Layer 2 of a small transformer language model trained on English Wikipedia (11 layers, counted from 0, width 128).
A neuron's activation on a vector x is ReLU(gate . x + bias) times (in . x + bias), where the dot is the dot product.
The model reads these tokens: "," " Co" "con" "ut" "?" " (" "gue" "st" ":" " Ter"

The vector x that enters this layer's MLP at each token. A number n stands for (n - 128) times 0.015.
0 ",": 124, 150, 82, 150, 109, 125, 152, 187, 135, 149, 151, 115, 127, 149, 125, 96, 105, 153, 173, 114, 166, 144, 113, 115, 112, 110, 110, 102, 105, 147, 130, 84, 193, 132, 119, 115, 140, 161, 108, 140, 115, 179, 119, 140, 177, 80, 115, 146, 127, 164, 151, 134, 138, 118, 124, 125, 80, 119, 61, 107, 167, 104, 108, 150, 154, 111, 119, 118, 72, 81, 95, 109, 91, 149, 124, 116, 64, 222, 106, 91, 153, 145, 156, 162, 136, 118, 100, 101, 137, 111, 115, 122, 139, 187, 193, 123, 145, 117, 133, 154, 186, 128, 138, 107, 92, 134, 100, 78, 98, 164, 116, 83, 131, 66, 116, 119, 122, 149, 99, 121, 110, 138, 143, 94, 110, 123, 113, 112
1 " Co": 133, 129, 149, 132, 83, 142, 161, 104, 103, 120, 157, 125, 120, 128, 170, 95, 109, 141, 172, 120, 102, 110, 99, 110, 125, 113, 92, 85, 192, 154, 131, 67, 174, 126, 125, 103, 95, 150, 123, 104, 150, 147, 146, 115, 133, 97, 113, 125, 68, 124, 167, 139, 148, 115, 122, 143, 107, 137, 91, 159, 67, 166, 84, 169, 151, 112, 137, 98, 192, 124, 100, 160, 106, 164, 104, 153, 129, 108, 91, 143, 100, 145, 133, 161, 129, 109, 143, 122, 133, 41, 171, 119, 137, 163, 138, 171, 208, 116, 89, 140, 137, 96, 138, 191, 161, 102, 122, 95, 109, 179, 136, 59, 164, 66, 77, 111, 154, 97, 110, 113, 116, 113, 103, 125, 152, 112, 163, 113
2 "con": 82, 171, 124, 152, 121, 138, 144, 104, 112, 102, 162, 145, 125, 206, 129, 158, 77, 142, 157, 81, 125, 170, 154, 133, 134, 92, 145, 59, 185, 127, 119, 86, 95, 163, 99, 127, 85, 143, 103, 82, 129, 134, 138, 122, 150, 87, 102, 144, 92, 135, 138, 140, 147, 133, 148, 138, 109, 206, 98, 134, 155, 143, 97, 195, 126, 160, 128, 158, 157, 108, 107, 92, 92, 147, 85, 110, 140, 114, 104, 122, 88, 130, 123, 158, 156, 99, 155, 169, 105, 114, 153, 115, 136, 152, 112, 225, 131, 46, 94, 128, 123, 75, 177, 197, 147, 137, 109, 162, 104, 115, 107, 109, 133, 60, 92, 55, 127, 105, 115, 108, 112, 108, 136, 168, 124, 113, 124, 133
3 "ut": 119, 164, 77, 121, 105, 158, 138, 104, 91, 111, 175, 118, 101, 215, 99, 159, 103, 118, 141, 81, 136, 95, 141, 128, 99, 78, 77, 68, 219, 118, 134, 103, 148, 128, 117, 106, 107, 178, 94, 144, 121, 117, 133, 137, 137, 130, 161, 129, 73, 135, 129, 116, 150, 156, 132, 134, 83, 191, 115, 100, 142, 144, 129, 126, 127, 132, 118, 117, 166, 118, 129, 87, 138, 168, 77, 130, 130, 136, 111, 112, 93, 117, 147, 102, 175, 121, 129, 139, 87, 147, 142, 121, 134, 140, 166, 194, 150, 107, 117, 156, 179, 114, 146, 186, 138, 111, 139, 198, 111, 97, 100, 122, 149, 71, 79, 74, 197, 117, 90, 120, 96, 99, 118, 150, 70, 98, 119, 186
4 "?": 136, 133, 120, 144, 173, 178, 84, 138, 84, 103, 136, 70, 155, 135, 100, 129, 159, 96, 167, 108, 157, 164, 147, 157, 95, 99, 137, 74, 138, 123, 131, 102, 168, 107, 132, 124, 116, 167, 110, 132, 144, 134, 87, 111, 127, 120, 145, 149, 103, 77, 143, 88, 103, 102, 141, 156, 99, 117, 71, 99, 162, 100, 125, 71, 141, 149, 70, 130, 152, 97, 143, 88, 119, 138, 132, 206, 130, 135, 134, 130, 177, 132, 119, 102, 133, 157, 161, 135, 118, 134, 100, 141, 104, 157, 183, 117, 151, 159, 172, 145, 133, 139, 194, 166, 131, 95, 155, 167, 146, 125, 136, 41, 122, 63, 115, 94, 138, 89, 100, 121, 146, 114, 149, 123, 51, 74, 177, 136
5 " (": 100, 178, 96, 119, 133, 120, 121, 150, 149, 117, 174, 104, 151, 150, 148, 112, 125, 118, 151, 84, 144, 174, 140, 113, 109, 84, 151, 118, 95, 154, 152, 99, 139, 134, 114, 125, 106, 162, 133, 96, 176, 120, 139, 131, 136, 86, 106, 110, 108, 110, 189, 120, 112, 152, 129, 148, 113, 138, 72, 100, 156, 123, 77, 92, 155, 85, 114, 85, 149, 131, 90, 91, 116, 131, 129, 171, 85, 165, 120, 105, 95, 183, 156, 134, 186, 188, 112, 196, 153, 135, 81, 111, 140, 154, 192, 91, 159, 140, 102, 101, 131, 118, 163, 119, 141, 159, 106, 76, 107, 158, 118, 131, 195, 78, 105, 120, 163, 118, 87, 140, 155, 129, 142, 100, 31, 110, 105, 124
6 "gue": 126, 148, 94, 146, 154, 186, 114, 111, 94, 135, 189, 104, 140, 123, 56, 165, 89, 119, 181, 83, 162, 134, 131, 133, 83, 96, 176, 86, 168, 165, 152, 88, 168, 158, 115, 94, 102, 137, 75, 119, 148, 139, 101, 145, 147, 137, 125, 149, 100, 120, 89, 120, 144, 136, 155, 143, 109, 114, 74, 137, 83, 85, 141, 109, 125, 123, 78, 97, 141, 110, 126, 121, 122, 141, 134, 181, 138, 121, 181, 154, 156, 149, 114, 132, 181, 94, 101, 124, 111, 105, 120, 86, 125, 152, 129, 200, 122, 105, 102, 132, 133, 148, 190, 184, 149, 148, 133, 143, 160, 147, 119, 87, 161, 119, 79, 50, 120, 64, 65, 116, 137, 72, 174, 149, 127, 127, 96, 98
7 "st": 126, 152, 108, 151, 108, 128, 127, 140, 127, 121, 159, 114, 143, 181, 89, 141, 102, 101, 194, 56, 130, 164, 123, 87, 93, 95, 183, 80, 152, 135, 131, 69, 105, 128, 130, 133, 129, 156, 71, 122, 117, 130, 170, 140, 139, 149, 96, 107, 83, 124, 111, 116, 164, 153, 114, 96, 123, 172, 76, 105, 143, 141, 122, 176, 137, 109, 96, 128, 90, 102, 90, 58, 157, 122, 93, 171, 169, 127, 182, 153, 141, 101, 97, 145, 169, 156, 117, 157, 151, 113, 103, 120, 154, 143, 110, 252, 126, 138, 102, 116, 181, 144, 164, 193, 133, 111, 86, 141, 121, 161, 123, 87, 87, 105, 81, 14, 165, 161, 111, 148, 189, 100, 137, 61, 120, 55, 109, 133
8 ":": 152, 159, 140, 158, 167, 92, 131, 144, 127, 120, 154, 87, 158, 163, 98, 132, 142, 115, 195, 123, 154, 145, 140, 118, 113, 121, 141, 106, 131, 133, 100, 109, 154, 145, 160, 107, 98, 97, 53, 113, 119, 158, 122, 119, 85, 95, 108, 94, 104, 147, 188, 124, 93, 112, 138, 134, 100, 102, 89, 134, 161, 139, 115, 102, 122, 85, 95, 107, 83, 132, 157, 137, 105, 134, 168, 174, 112, 209, 164, 130, 127, 116, 143, 133, 162, 132, 122, 119, 132, 101, 85, 150, 136, 174, 134, 111, 173, 140, 131, 161, 147, 161, 145, 151, 99, 151, 116, 84, 117, 138, 95, 58, 144, 97, 90, 62, 175, 110, 82, 143, 191, 112, 128, 90, 67, 86, 105, 143
9 " Ter": 107, 193, 122, 112, 120, 164, 153, 138, 124, 138, 154, 113, 117, 169, 175, 127, 100, 87, 197, 78, 111, 147, 161, 126, 94, 79, 112, 97, 215, 148, 125, 103, 128, 121, 112, 125, 116, 131, 149, 120, 119, 139, 174, 122, 112, 110, 103, 110, 82, 134, 127, 124, 163, 122, 122, 80, 62, 155, 143, 130, 131, 72, 111, 214, 142, 166, 91, 114, 138, 125, 109, 157, 104, 104, 94, 112, 160, 121, 133, 166, 23, 150, 85, 130, 130, 117, 145, 152, 135, 128, 163, 146, 135, 159, 169, 113, 144, 140, 158, 130, 114, 147, 145, 183, 95, 116, 98, 127, 69, 133, 115, 125, 174, 74, 125, 116, 167, 115, 43, 108, 111, 100, 120, 127, 123, 90, 121, 160

Each question shows the input weights of one neuron of the MLP. A number n stands for (n - 128) times 0.0095.

n153 gate (bias -0.241): 131, 108, 119, 127, 126, 116, 168, 135, 88, 139, 168, 193, 147, 97, 80, 156, 123, 108, 107, 113, 170, 77, 157, 142, 153, 136, 116, 164, 178, 70, 127, 136, 113, 194, 117, 119, 74, 119, 131, 114, 125, 132, 152, 132, 93, 98, 142, 88, 131, 152, 155, 96, 83, 112, 89, 176, 80, 119, 156, 166, 132, 118, 104, 130, 114, 182, 106, 118, 173, 148, 105, 127, 162, 143, 83, 114, 127, 149, 105, 158, 108, 92, 167, 112, 85, 143, 99, 102, 158, 146, 147, 107, 98, 128, 126, 130, 133, 107, 129, 100, 126, 177, 131, 112, 111, 95, 107, 115, 175, 146, 125, 112, 165, 158, 126, 149, 138, 141, 115, 163, 133, 154, 130, 151, 107, 126, 131, 102
n153 in (bias -0.128): 148, 154, 103, 173, 101, 139, 135, 155, 117, 94, 106, 201, 155, 85, 149, 104, 107, 114, 127, 102, 125, 155, 132, 103, 112, 116, 129, 142, 167, 132, 136, 107, 151, 139, 122, 161, 139, 144, 123, 166, 119, 138, 97, 95, 133, 109, 121, 137, 124, 105, 132, 100, 64, 145, 146, 118, 99, 126, 147, 121, 128, 111, 64, 121, 142, 153, 114, 147, 153, 148, 130, 134, 136, 160, 67, 91, 70, 103, 104, 166, 144, 115, 119, 163, 113, 155, 111, 144, 155, 107, 180, 144, 92, 134, 141, 137, 98, 156, 99, 146, 174, 157, 102, 76, 155, 116, 158, 138, 154, 139, 127, 162, 149, 124, 166, 138, 156, 136, 115, 104, 114, 118, 124, 109, 129, 80, 118, 100
Its two highest activations, in order, are on tokens 3 "ut", 1 " Co"

n164 gate (bias -0.099): 125, 107, 143, 132, 116, 103, 169, 113, 133, 139, 100, 122, 102, 195, 104, 162, 124, 79, 107, 151, 125, 153, 151, 138, 129, 101, 139, 187, 178, 103, 117, 140, 140, 123, 92, 117, 126, 108, 120, 121, 143, 53, 109, 109, 138, 121, 95, 119, 144, 119, 149, 127, 117, 121, 131, 103, 126, 152, 127, 145, 49, 159, 131, 172, 163, 122, 147, 84, 106, 158, 126, 129, 105, 175, 115, 121, 136, 160, 162, 180, 148, 83, 132, 150, 90, 141, 137, 152, 135, 111, 112, 139, 117, 120, 132, 96, 131, 120, 142, 105, 134, 93, 185, 107, 124, 119, 141, 126, 137, 160, 172, 85, 170, 146, 143, 165, 131, 110, 155, 161, 152, 175, 179, 163, 118, 56, 118, 137
n164 in (bias 0.075): 134, 111, 92, 125, 147, 120, 158, 144, 136, 128, 101, 136, 82, 168, 119, 110, 103, 113, 125, 133, 161, 117, 174, 147, 109, 88, 114, 155, 124, 136, 118, 156, 142, 149, 107, 88, 156, 91, 88, 110, 188, 129, 146, 153, 149, 143, 120, 121, 161, 115, 115, 81, 89, 126, 101, 108, 120, 131, 105, 110, 51, 188, 104, 123, 143, 100, 177, 50, 121, 160, 142, 85, 144, 167, 65, 147, 140, 124, 172, 144, 78, 92, 136, 173, 108, 138, 175, 152, 142, 103, 117, 100, 129, 145, 135, 105, 128, 129, 125, 117, 153, 146, 138, 127, 111, 130, 118, 131, 116, 164, 156, 125, 135, 117, 161, 138, 149, 112, 123, 147, 205, 182, 176, 140, 106, 98, 167, 128
On which token does it fire most? 1 " Co"

n151 gate (bias -0.185): 147, 140, 147, 130, 150, 113, 128, 173, 97, 155, 127, 98, 148, 124, 121, 159, 151, 154, 166, 124, 106, 68, 91, 135, 136, 104, 136, 176, 162, 120, 122, 182, 129, 91, 124, 148, 156, 137, 96, 114, 95, 100, 107, 163, 137, 132, 178, 150, 89, 122, 106, 146, 149, 161, 188, 133, 138, 110, 126, 93, 143, 198, 113, 149, 156, 108, 130, 138, 144, 137, 149, 133, 137, 156, 140, 146, 120, 145, 84, 123, 142, 169, 110, 124, 113, 151, 118, 123, 134, 106, 135, 141, 160, 101, 115, 126, 119, 96, 177, 149, 101, 147, 165, 107, 150, 152, 125, 158, 117, 121, 140, 145, 176, 119, 96, 109, 116, 114, 139, 130, 140, 138, 121, 141, 164, 116, 143, 103
n151 in (bias -0.002): 146, 146, 169, 127, 115, 120, 157, 149, 76, 147, 154, 90, 112, 94, 114, 159, 123, 123, 139, 139, 90, 113, 100, 133, 171, 83, 154, 153, 128, 146, 111, 143, 184, 128, 118, 123, 155, 127, 118, 134, 95, 105, 116, 204, 93, 120, 152, 114, 79, 87, 117, 134, 138, 149, 140, 110, 109, 134, 120, 122, 137, 141, 70, 142, 147, 77, 129, 143, 94, 174, 126, 120, 149, 176, 121, 142, 105, 148, 95, 112, 140, 107, 104, 125, 87, 149, 116, 132, 97, 147, 111, 153, 136, 129, 164, 151, 100, 121, 180, 158, 117, 160, 126, 121, 114, 119, 134, 141, 133, 129, 157, 152, 160, 111, 101, 94, 141, 98, 91, 87, 132, 137, 108, 141, 135, 110, 102, 130
On which three tokens does it fire most, strongest first? 3 "ut", 6 "gue", 1 " Co"

n249 gate (bias -0.318): 99, 117, 186, 85, 100, 121, 118, 94, 100, 122, 94, 131, 166, 145, 138, 141, 135, 152, 100, 129, 159, 104, 127, 95, 93, 121, 155, 153, 114, 134, 146, 154, 112, 144, 135, 125, 160, 126, 168, 148, 157, 112, 129, 110, 102, 123, 147, 126, 125, 143, 114, 63, 137, 126, 144, 115, 129, 130, 142, 91, 100, 110, 153, 133, 94, 128, 118, 103, 129, 117, 120, 112, 126, 137, 133, 164, 163, 133, 154, 83, 133, 141, 143, 144, 155, 159, 152, 77, 167, 72, 98, 121, 216, 103, 127, 111, 82, 130, 123, 165, 143, 121, 117, 125, 155, 92, 107, 189, 142, 144, 144, 102, 139, 136, 115, 107, 137, 130, 126, 128, 135, 137, 134, 110, 135, 108, 151, 81
n249 in (bias -0.073): 36, 146, 92, 149, 122, 178, 140, 122, 113, 160, 164, 117, 165, 130, 112, 109, 161, 127, 109, 129, 109, 118, 163, 117, 158, 136, 156, 109, 158, 122, 124, 97, 176, 134, 129, 124, 111, 136, 101, 140, 143, 109, 99, 161, 165, 101, 81, 99, 141, 119, 158, 106, 145, 101, 153, 128, 120, 124, 134, 150, 129, 126, 127, 128, 110, 132, 140, 154, 90, 118, 146, 121, 127, 137, 145, 144, 97, 120, 116, 123, 110, 136, 193, 128, 142, 107, 134, 157, 121, 174, 159, 128, 130, 126, 184, 96, 109, 135, 157, 117, 84, 153, 166, 167, 122, 144, 113, 137, 161, 139, 149, 138, 127, 161, 159, 155, 120, 132, 148, 145, 128, 126, 73, 130, 114, 126, 139, 155
On which token does it fire most? 4 "?"

n47 gate (bias -0.180): 146, 117, 157, 90, 154, 127, 136, 107, 134, 126, 127, 125, 160, 104, 126, 128, 122, 121, 102, 110, 157, 140, 167, 146, 117, 170, 136, 162, 131, 81, 144, 127, 153, 102, 147, 143, 163, 117, 103, 132, 106, 149, 155, 133, 138, 124, 119, 118, 138, 128, 135, 166, 136, 111, 132, 110, 87, 100, 103, 128, 109, 124, 93, 139, 147, 183, 135, 104, 137, 156, 108, 121, 133, 79, 137, 119, 142, 87, 140, 133, 129, 182, 157, 121, 91, 136, 146, 140, 132, 114, 135, 131, 134, 133, 101, 100, 149, 131, 143, 136, 151, 121, 107, 88, 159, 136, 148, 87, 127, 151, 103, 83, 123, 116, 148, 124, 124, 120, 164, 123, 83, 120, 81, 140, 145, 108, 107, 161
n47 in (bias -0.091): 140, 151, 116, 156, 108, 126, 147, 161, 130, 157, 125, 92, 91, 105, 125, 126, 122, 132, 158, 160, 116, 90, 140, 90, 132, 120, 113, 143, 140, 159, 82, 130, 146, 145, 123, 142, 73, 144, 181, 141, 152, 94, 134, 77, 131, 126, 106, 153, 113, 122, 98, 103, 155, 155, 150, 114, 146, 148, 104, 114, 142, 129, 81, 155, 108, 96, 106, 149, 153, 122, 117, 144, 112, 152, 139, 148, 141, 149, 123, 145, 127, 81, 110, 143, 150, 109, 164, 86, 103, 128, 144, 172, 131, 101, 187, 119, 145, 109, 142, 114, 102, 105, 134, 166, 57, 125, 62, 161, 161, 128, 189, 144, 145, 153, 131, 114, 142, 151, 90, 115, 190, 129, 153, 152, 120, 132, 159, 104
On which token does it fire most? 1 " Co"

n43 gate (bias -0.178): 148, 150, 121, 162, 117, 109, 103, 118, 149, 129, 103, 146, 154, 123, 122, 164, 86, 169, 137, 144, 143, 94, 141, 153, 120, 148, 164, 140, 112, 173, 100, 151, 159, 99, 94, 132, 177, 118, 107, 109, 174, 123, 147, 77, 159, 164, 133, 104, 121, 127, 185, 123, 127, 138, 158, 136, 86, 146, 134, 128, 144, 148, 97, 124, 105, 91, 127, 118, 150, 135, 157, 164, 110, 134, 101, 134, 112, 92, 130, 118, 119, 122, 178, 113, 141, 164, 132, 111, 157, 97, 140, 128, 111, 146, 107, 146, 203, 97, 137, 89, 93, 161, 81, 104, 118, 114, 149, 113, 100, 129, 130, 159, 121, 151, 110, 105, 126, 151, 151, 117, 132, 146, 63, 136, 131, 133, 127, 145
n43 in (bias 0.069): 103, 138, 117, 176, 116, 133, 133, 149, 122, 139, 120, 105, 118, 190, 132, 130, 105, 177, 119, 143, 117, 126, 127, 119, 150, 139, 112, 120, 130, 180, 74, 134, 191, 112, 98, 116, 165, 127, 122, 142, 124, 111, 121, 67, 169, 181, 141, 110, 85, 123, 179, 120, 98, 118, 173, 156, 108, 147, 150, 123, 133, 146, 110, 191, 139, 129, 134, 149, 145, 137, 133, 139, 112, 103, 130, 176, 138, 113, 109, 116, 126, 117, 163, 132, 160, 147, 146, 83, 181, 129, 114, 157, 112, 136, 91, 126, 168, 156, 174, 117, 108, 126, 83, 120, 157, 106, 105, 149, 95, 141, 113, 156, 160, 141, 126, 116, 117, 138, 154, 104, 80, 177, 144, 128, 157, 147, 85, 145
On which token does it fire most, and how strongly? 1 " Co", at about 1.6

n51 gate (bias -0.195): 168, 209, 122, 146, 99, 129, 101, 123, 169, 124, 154, 149, 102, 134, 162, 130, 122, 136, 146, 124, 105, 119, 97, 149, 125, 175, 128, 150, 157, 165, 167, 144, 116, 154, 132, 139, 150, 136, 115, 109, 163, 150, 77, 138, 125, 133, 140, 130, 148, 115, 116, 142, 130, 151, 170, 165, 177, 137, 129, 97, 123, 150, 94, 172, 119, 93, 127, 141, 123, 177, 130, 158, 125, 155, 106, 126, 159, 127, 115, 152, 93, 112, 138, 166, 88, 142, 147, 161, 118, 128, 129, 165, 136, 118, 129, 130, 103, 139, 131, 144, 104, 123, 116, 119, 106, 182, 100, 129, 119, 142, 87, 126, 122, 122, 144, 139, 120, 157, 120, 53, 129, 126, 95, 117, 162, 78, 139, 116
n51 in (bias -0.054): 152, 132, 174, 115, 125, 105, 80, 100, 84, 93, 131, 141, 148, 170, 141, 157, 127, 100, 83, 101, 157, 103, 129, 145, 138, 112, 109, 151, 129, 145, 90, 91, 114, 122, 172, 158, 174, 132, 164, 117, 147, 181, 142, 133, 147, 123, 127, 150, 64, 137, 143, 145, 99, 106, 150, 112, 93, 129, 158, 88, 204, 121, 140, 171, 112, 155, 167, 98, 129, 130, 102, 129, 131, 101, 129, 132, 118, 113, 138, 143, 131, 159, 100, 121, 151, 144, 94, 104, 148, 98, 147, 112, 136, 114, 135, 123, 121, 141, 139, 105, 177, 81, 106, 160, 159, 151, 158, 123, 126, 130, 170, 107, 101, 138, 131, 152, 98, 152, 149, 112, 121, 142, 158, 126, 142, 142, 119, 114
On which three tokens does it fire most, strongest first? 2 "con", 9 " Ter", 1 " Co"

n114 gate (bias -0.366): 88, 136, 171, 120, 140, 131, 136, 120, 117, 139, 176, 152, 174, 125, 113, 116, 134, 120, 156, 127, 151, 116, 111, 127, 125, 144, 140, 172, 113, 80, 99, 150, 139, 115, 128, 107, 132, 127, 134, 134, 126, 72, 143, 138, 124, 151, 143, 158, 185, 135, 122, 128, 82, 164, 109, 120, 136, 131, 126, 146, 107, 89, 108, 158, 135, 105, 63, 76, 146, 173, 141, 153, 127, 159, 100, 149, 121, 119, 147, 125, 111, 145, 142, 124, 111, 140, 163, 87, 49, 142, 138, 131, 151, 110, 175, 130, 152, 93, 129, 138, 130, 118, 159, 152, 126, 135, 129, 165, 87, 125, 125, 150, 87, 158, 159, 150, 91, 98, 101, 129, 89, 129, 150, 165, 99, 130, 119, 121
n114 in (bias -0.121): 110, 143, 152, 120, 150, 82, 88, 126, 153, 110, 148, 108, 175, 109, 164, 83, 161, 150, 145, 149, 116, 162, 147, 189, 122, 111, 136, 162, 160, 143, 126, 120, 112, 120, 116, 93, 148, 121, 153, 177, 140, 138, 131, 144, 127, 147, 126, 126, 138, 164, 141, 125, 112, 100, 154, 99, 84, 114, 112, 97, 98, 126, 91, 166, 123, 119, 146, 157, 76, 84, 141, 118, 133, 103, 160, 159, 165, 135, 173, 109, 175, 115, 119, 136, 163, 81, 120, 119, 153, 135, 105, 153, 107, 137, 138, 126, 91, 68, 140, 98, 110, 166, 145, 156, 162, 127, 116, 124, 122, 101, 140, 56, 173, 142, 110, 135, 98, 112, 169, 151, 140, 124, 126, 146, 100, 104, 130, 118
On which token does it fire most? 6 "gue"

n283 gate (bias -0.148): 135, 107, 118, 90, 109, 142, 106, 151, 126, 119, 134, 123, 119, 110, 90, 147, 126, 142, 114, 156, 110, 132, 91, 123, 111, 151, 162, 95, 150, 89, 137, 137, 105, 127, 75, 136, 76, 136, 145, 122, 126, 164, 125, 126, 170, 148, 164, 106, 98, 139, 103, 96, 113, 121, 129, 112, 117, 103, 161, 137, 153, 145, 97, 137, 138, 158, 113, 147, 150, 158, 131, 162, 192, 122, 129, 56, 134, 133, 123, 126, 115, 123, 153, 114, 166, 193, 163, 149, 109, 97, 74, 177, 81, 105, 147, 101, 85, 162, 144, 130, 117, 164, 120, 124, 141, 119, 138, 114, 142, 110, 134, 152, 133, 146, 103, 143, 138, 133, 121, 112, 80, 119, 114, 134, 137, 143, 156, 155
n283 in (bias -0.083): 127, 116, 169, 118, 104, 146, 136, 166, 135, 98, 138, 127, 156, 112, 98, 105, 93, 116, 112, 129, 125, 149, 84, 94, 128, 153, 144, 96, 113, 108, 122, 130, 139, 125, 87, 139, 90, 155, 156, 138, 142, 151, 151, 151, 125, 165, 171, 85, 125, 157, 85, 141, 113, 111, 126, 135, 122, 105, 154, 136, 158, 132, 101, 132, 157, 139, 90, 107, 131, 149, 129, 176, 186, 94, 68, 43, 87, 120, 130, 101, 98, 91, 170, 77, 165, 124, 147, 162, 105, 121, 86, 152, 109, 131, 179, 143, 108, 170, 143, 151, 116, 156, 133, 178, 135, 135, 102, 75, 148, 130, 144, 150, 137, 146, 106, 164, 134, 166, 124, 137, 101, 116, 125, 114, 118, 155, 151, 173
On which token does it fire most, and how strongly? 3 "ut", at about 0.037

n130 gate (bias -0.485): 119, 136, 162, 131, 128, 129, 159, 109, 94, 171, 141, 156, 116, 196, 117, 114, 156, 154, 140, 123, 145, 87, 167, 116, 119, 136, 140, 140, 92, 110, 181, 119, 167, 139, 182, 191, 135, 121, 124, 90, 131, 108, 127, 158, 160, 104, 155, 122, 144, 66, 92, 145, 98, 66, 109, 101, 167, 150, 139, 110, 120, 109, 116, 103, 156, 93, 138, 126, 162, 173, 85, 107, 191, 146, 122, 109, 65, 104, 109, 134, 173, 128, 87, 128, 78, 102, 142, 81, 119, 155, 106, 120, 148, 121, 114, 106, 167, 116, 162, 111, 111, 135, 180, 174, 176, 103, 110, 149, 120, 96, 175, 137, 152, 102, 132, 165, 177, 125, 128, 102, 168, 152, 144, 101, 115, 121, 116, 84
n130 in (bias -0.101): 117, 117, 159, 134, 107, 147, 183, 125, 126, 123, 149, 157, 90, 173, 159, 117, 103, 92, 120, 97, 104, 75, 162, 131, 172, 123, 152, 132, 98, 85, 133, 110, 135, 119, 138, 162, 134, 111, 122, 86, 96, 105, 149, 145, 160, 117, 128, 102, 161, 110, 79, 126, 75, 108, 128, 95, 148, 156, 110, 117, 123, 104, 123, 139, 160, 96, 121, 136, 164, 112, 66, 82, 193, 159, 111, 132, 94, 106, 89, 122, 147, 131, 92, 137, 85, 87, 141, 123, 93, 149, 105, 110, 187, 123, 126, 154, 151, 150, 181, 116, 97, 122, 169, 172, 146, 145, 108, 152, 116, 108, 123, 138, 182, 117, 117, 197, 131, 105, 112, 95, 177, 146, 148, 84, 93, 151, 118, 97
On which token does it fire most? 5 " ("

n284 gate (bias -0.075): 153, 113, 80, 112, 176, 81, 155, 113, 133, 105, 119, 129, 110, 169, 115, 137, 171, 102, 120, 148, 117, 137, 108, 172, 164, 146, 137, 184, 164, 176, 126, 156, 86, 147, 114, 101, 127, 136, 124, 136, 140, 122, 117, 109, 166, 107, 146, 151, 151, 136, 113, 109, 137, 128, 110, 125, 94, 134, 94, 142, 141, 153, 108, 117, 159, 116, 129, 143, 130, 109, 137, 133, 143, 148, 139, 130, 104, 139, 116, 110, 163, 119, 126, 166, 114, 107, 141, 122, 80, 119, 125, 108, 94, 161, 131, 109, 103, 156, 124, 127, 170, 135, 159, 112, 160, 138, 128, 122, 143, 136, 150, 169, 146, 61, 127, 106, 126, 141, 163, 162, 134, 139, 138, 139, 174, 127, 113, 118
n284 in (bias 0.005): 123, 131, 124, 156, 108, 157, 120, 125, 137, 121, 125, 123, 130, 121, 160, 122, 140, 170, 139, 119, 115, 73, 140, 87, 104, 141, 177, 110, 158, 85, 128, 123, 89, 93, 127, 144, 106, 119, 90, 138, 121, 115, 144, 136, 103, 96, 140, 121, 89, 109, 152, 107, 169, 138, 133, 165, 141, 106, 135, 138, 136, 141, 160, 160, 116, 136, 104, 128, 117, 122, 122, 123, 90, 128, 129, 100, 135, 137, 112, 116, 73, 140, 142, 154, 114, 143, 104, 131, 156, 123, 129, 175, 126, 150, 148, 151, 133, 138, 174, 102, 109, 104, 133, 95, 138, 105, 111, 131, 116, 110, 106, 92, 155, 146, 135, 126, 132, 120, 120, 148, 164, 153, 118, 91, 137, 116, 177, 146
On which token does it fire most, and how strongly? 0 ",", at about 0.18

n70 gate (bias -0.112): 126, 123, 109, 131, 129, 83, 108, 102, 109, 120, 153, 86, 117, 138, 90, 154, 156, 143, 162, 133, 129, 118, 179, 102, 138, 145, 158, 119, 124, 125, 121, 106, 145, 89, 133, 135, 126, 158, 154, 126, 117, 130, 135, 103, 146, 104, 134, 135, 169, 121, 143, 125, 161, 166, 156, 99, 138, 120, 107, 110, 67, 134, 89, 103, 168, 128, 136, 105, 109, 126, 148, 111, 127, 145, 159, 126, 153, 156, 74, 156, 157, 166, 113, 113, 96, 166, 118, 72, 143, 145, 146, 134, 152, 108, 69, 136, 106, 90, 123, 105, 161, 157, 124, 107, 121, 115, 166, 189, 108, 141, 90, 116, 105, 111, 168, 151, 104, 88, 129, 114, 152, 103, 122, 169, 131, 95, 135, 126
n70 in (bias 0.119): 142, 119, 140, 114, 102, 104, 138, 111, 83, 109, 131, 129, 158, 138, 98, 150, 122, 150, 119, 110, 146, 138, 115, 121, 130, 162, 159, 96, 135, 135, 101, 103, 145, 113, 136, 160, 124, 163, 149, 131, 148, 122, 132, 117, 117, 163, 153, 116, 114, 125, 87, 121, 150, 140, 150, 99, 129, 124, 121, 130, 131, 116, 88, 124, 156, 123, 102, 103, 129, 123, 154, 166, 118, 149, 99, 107, 142, 138, 86, 104, 118, 108, 119, 120, 178, 131, 137, 147, 96, 116, 80, 145, 117, 112, 129, 115, 83, 145, 140, 113, 101, 139, 166, 134, 154, 140, 135, 141, 115, 113, 125, 109, 117, 104, 144, 191, 128, 137, 109, 118, 113, 127, 127, 151, 90, 134, 162, 144
On which token does it fire most? 4 "?"

n228 gate (bias -0.220): 143, 160, 153, 113, 157, 103, 119, 134, 177, 179, 150, 103, 162, 87, 117, 155, 141, 105, 122, 127, 182, 103, 175, 148, 142, 98, 187, 130, 164, 149, 112, 108, 166, 133, 110, 163, 167, 93, 139, 154, 124, 153, 139, 155, 162, 118, 168, 132, 116, 131, 110, 170, 154, 138, 168, 140, 118, 94, 88, 124, 153, 188, 101, 108, 155, 141, 150, 118, 153, 149, 122, 111, 156, 128, 129, 126, 118, 123, 127, 177, 154, 105, 147, 133, 119, 116, 120, 106, 118, 143, 95, 138, 133, 100, 183, 138, 126, 91, 136, 112, 135, 123, 137, 113, 108, 196, 154, 154, 151, 160, 175, 97, 116, 146, 138, 133, 112, 159, 141, 107, 141, 104, 130, 160, 101, 108, 122, 100
n228 in (bias 0.003): 131, 170, 116, 128, 166, 159, 135, 117, 169, 204, 136, 137, 157, 131, 85, 104, 137, 188, 133, 134, 157, 89, 158, 119, 152, 115, 123, 146, 127, 162, 78, 112, 141, 134, 82, 125, 111, 119, 157, 113, 142, 156, 116, 125, 175, 141, 144, 94, 151, 151, 143, 146, 110, 116, 129, 158, 85, 135, 113, 118, 132, 135, 118, 133, 97, 164, 162, 115, 139, 143, 94, 96, 128, 90, 114, 94, 133, 127, 138, 140, 134, 132, 139, 127, 178, 141, 164, 138, 117, 158, 81, 134, 84, 134, 144, 121, 101, 116, 146, 85, 121, 117, 107, 148, 72, 118, 140, 148, 157, 185, 203, 114, 126, 102, 142, 113, 133, 156, 121, 111, 110, 82, 168, 135, 123, 135, 85, 53
Its two highest activations, in order, are on tokens 6 "gue", 0 ","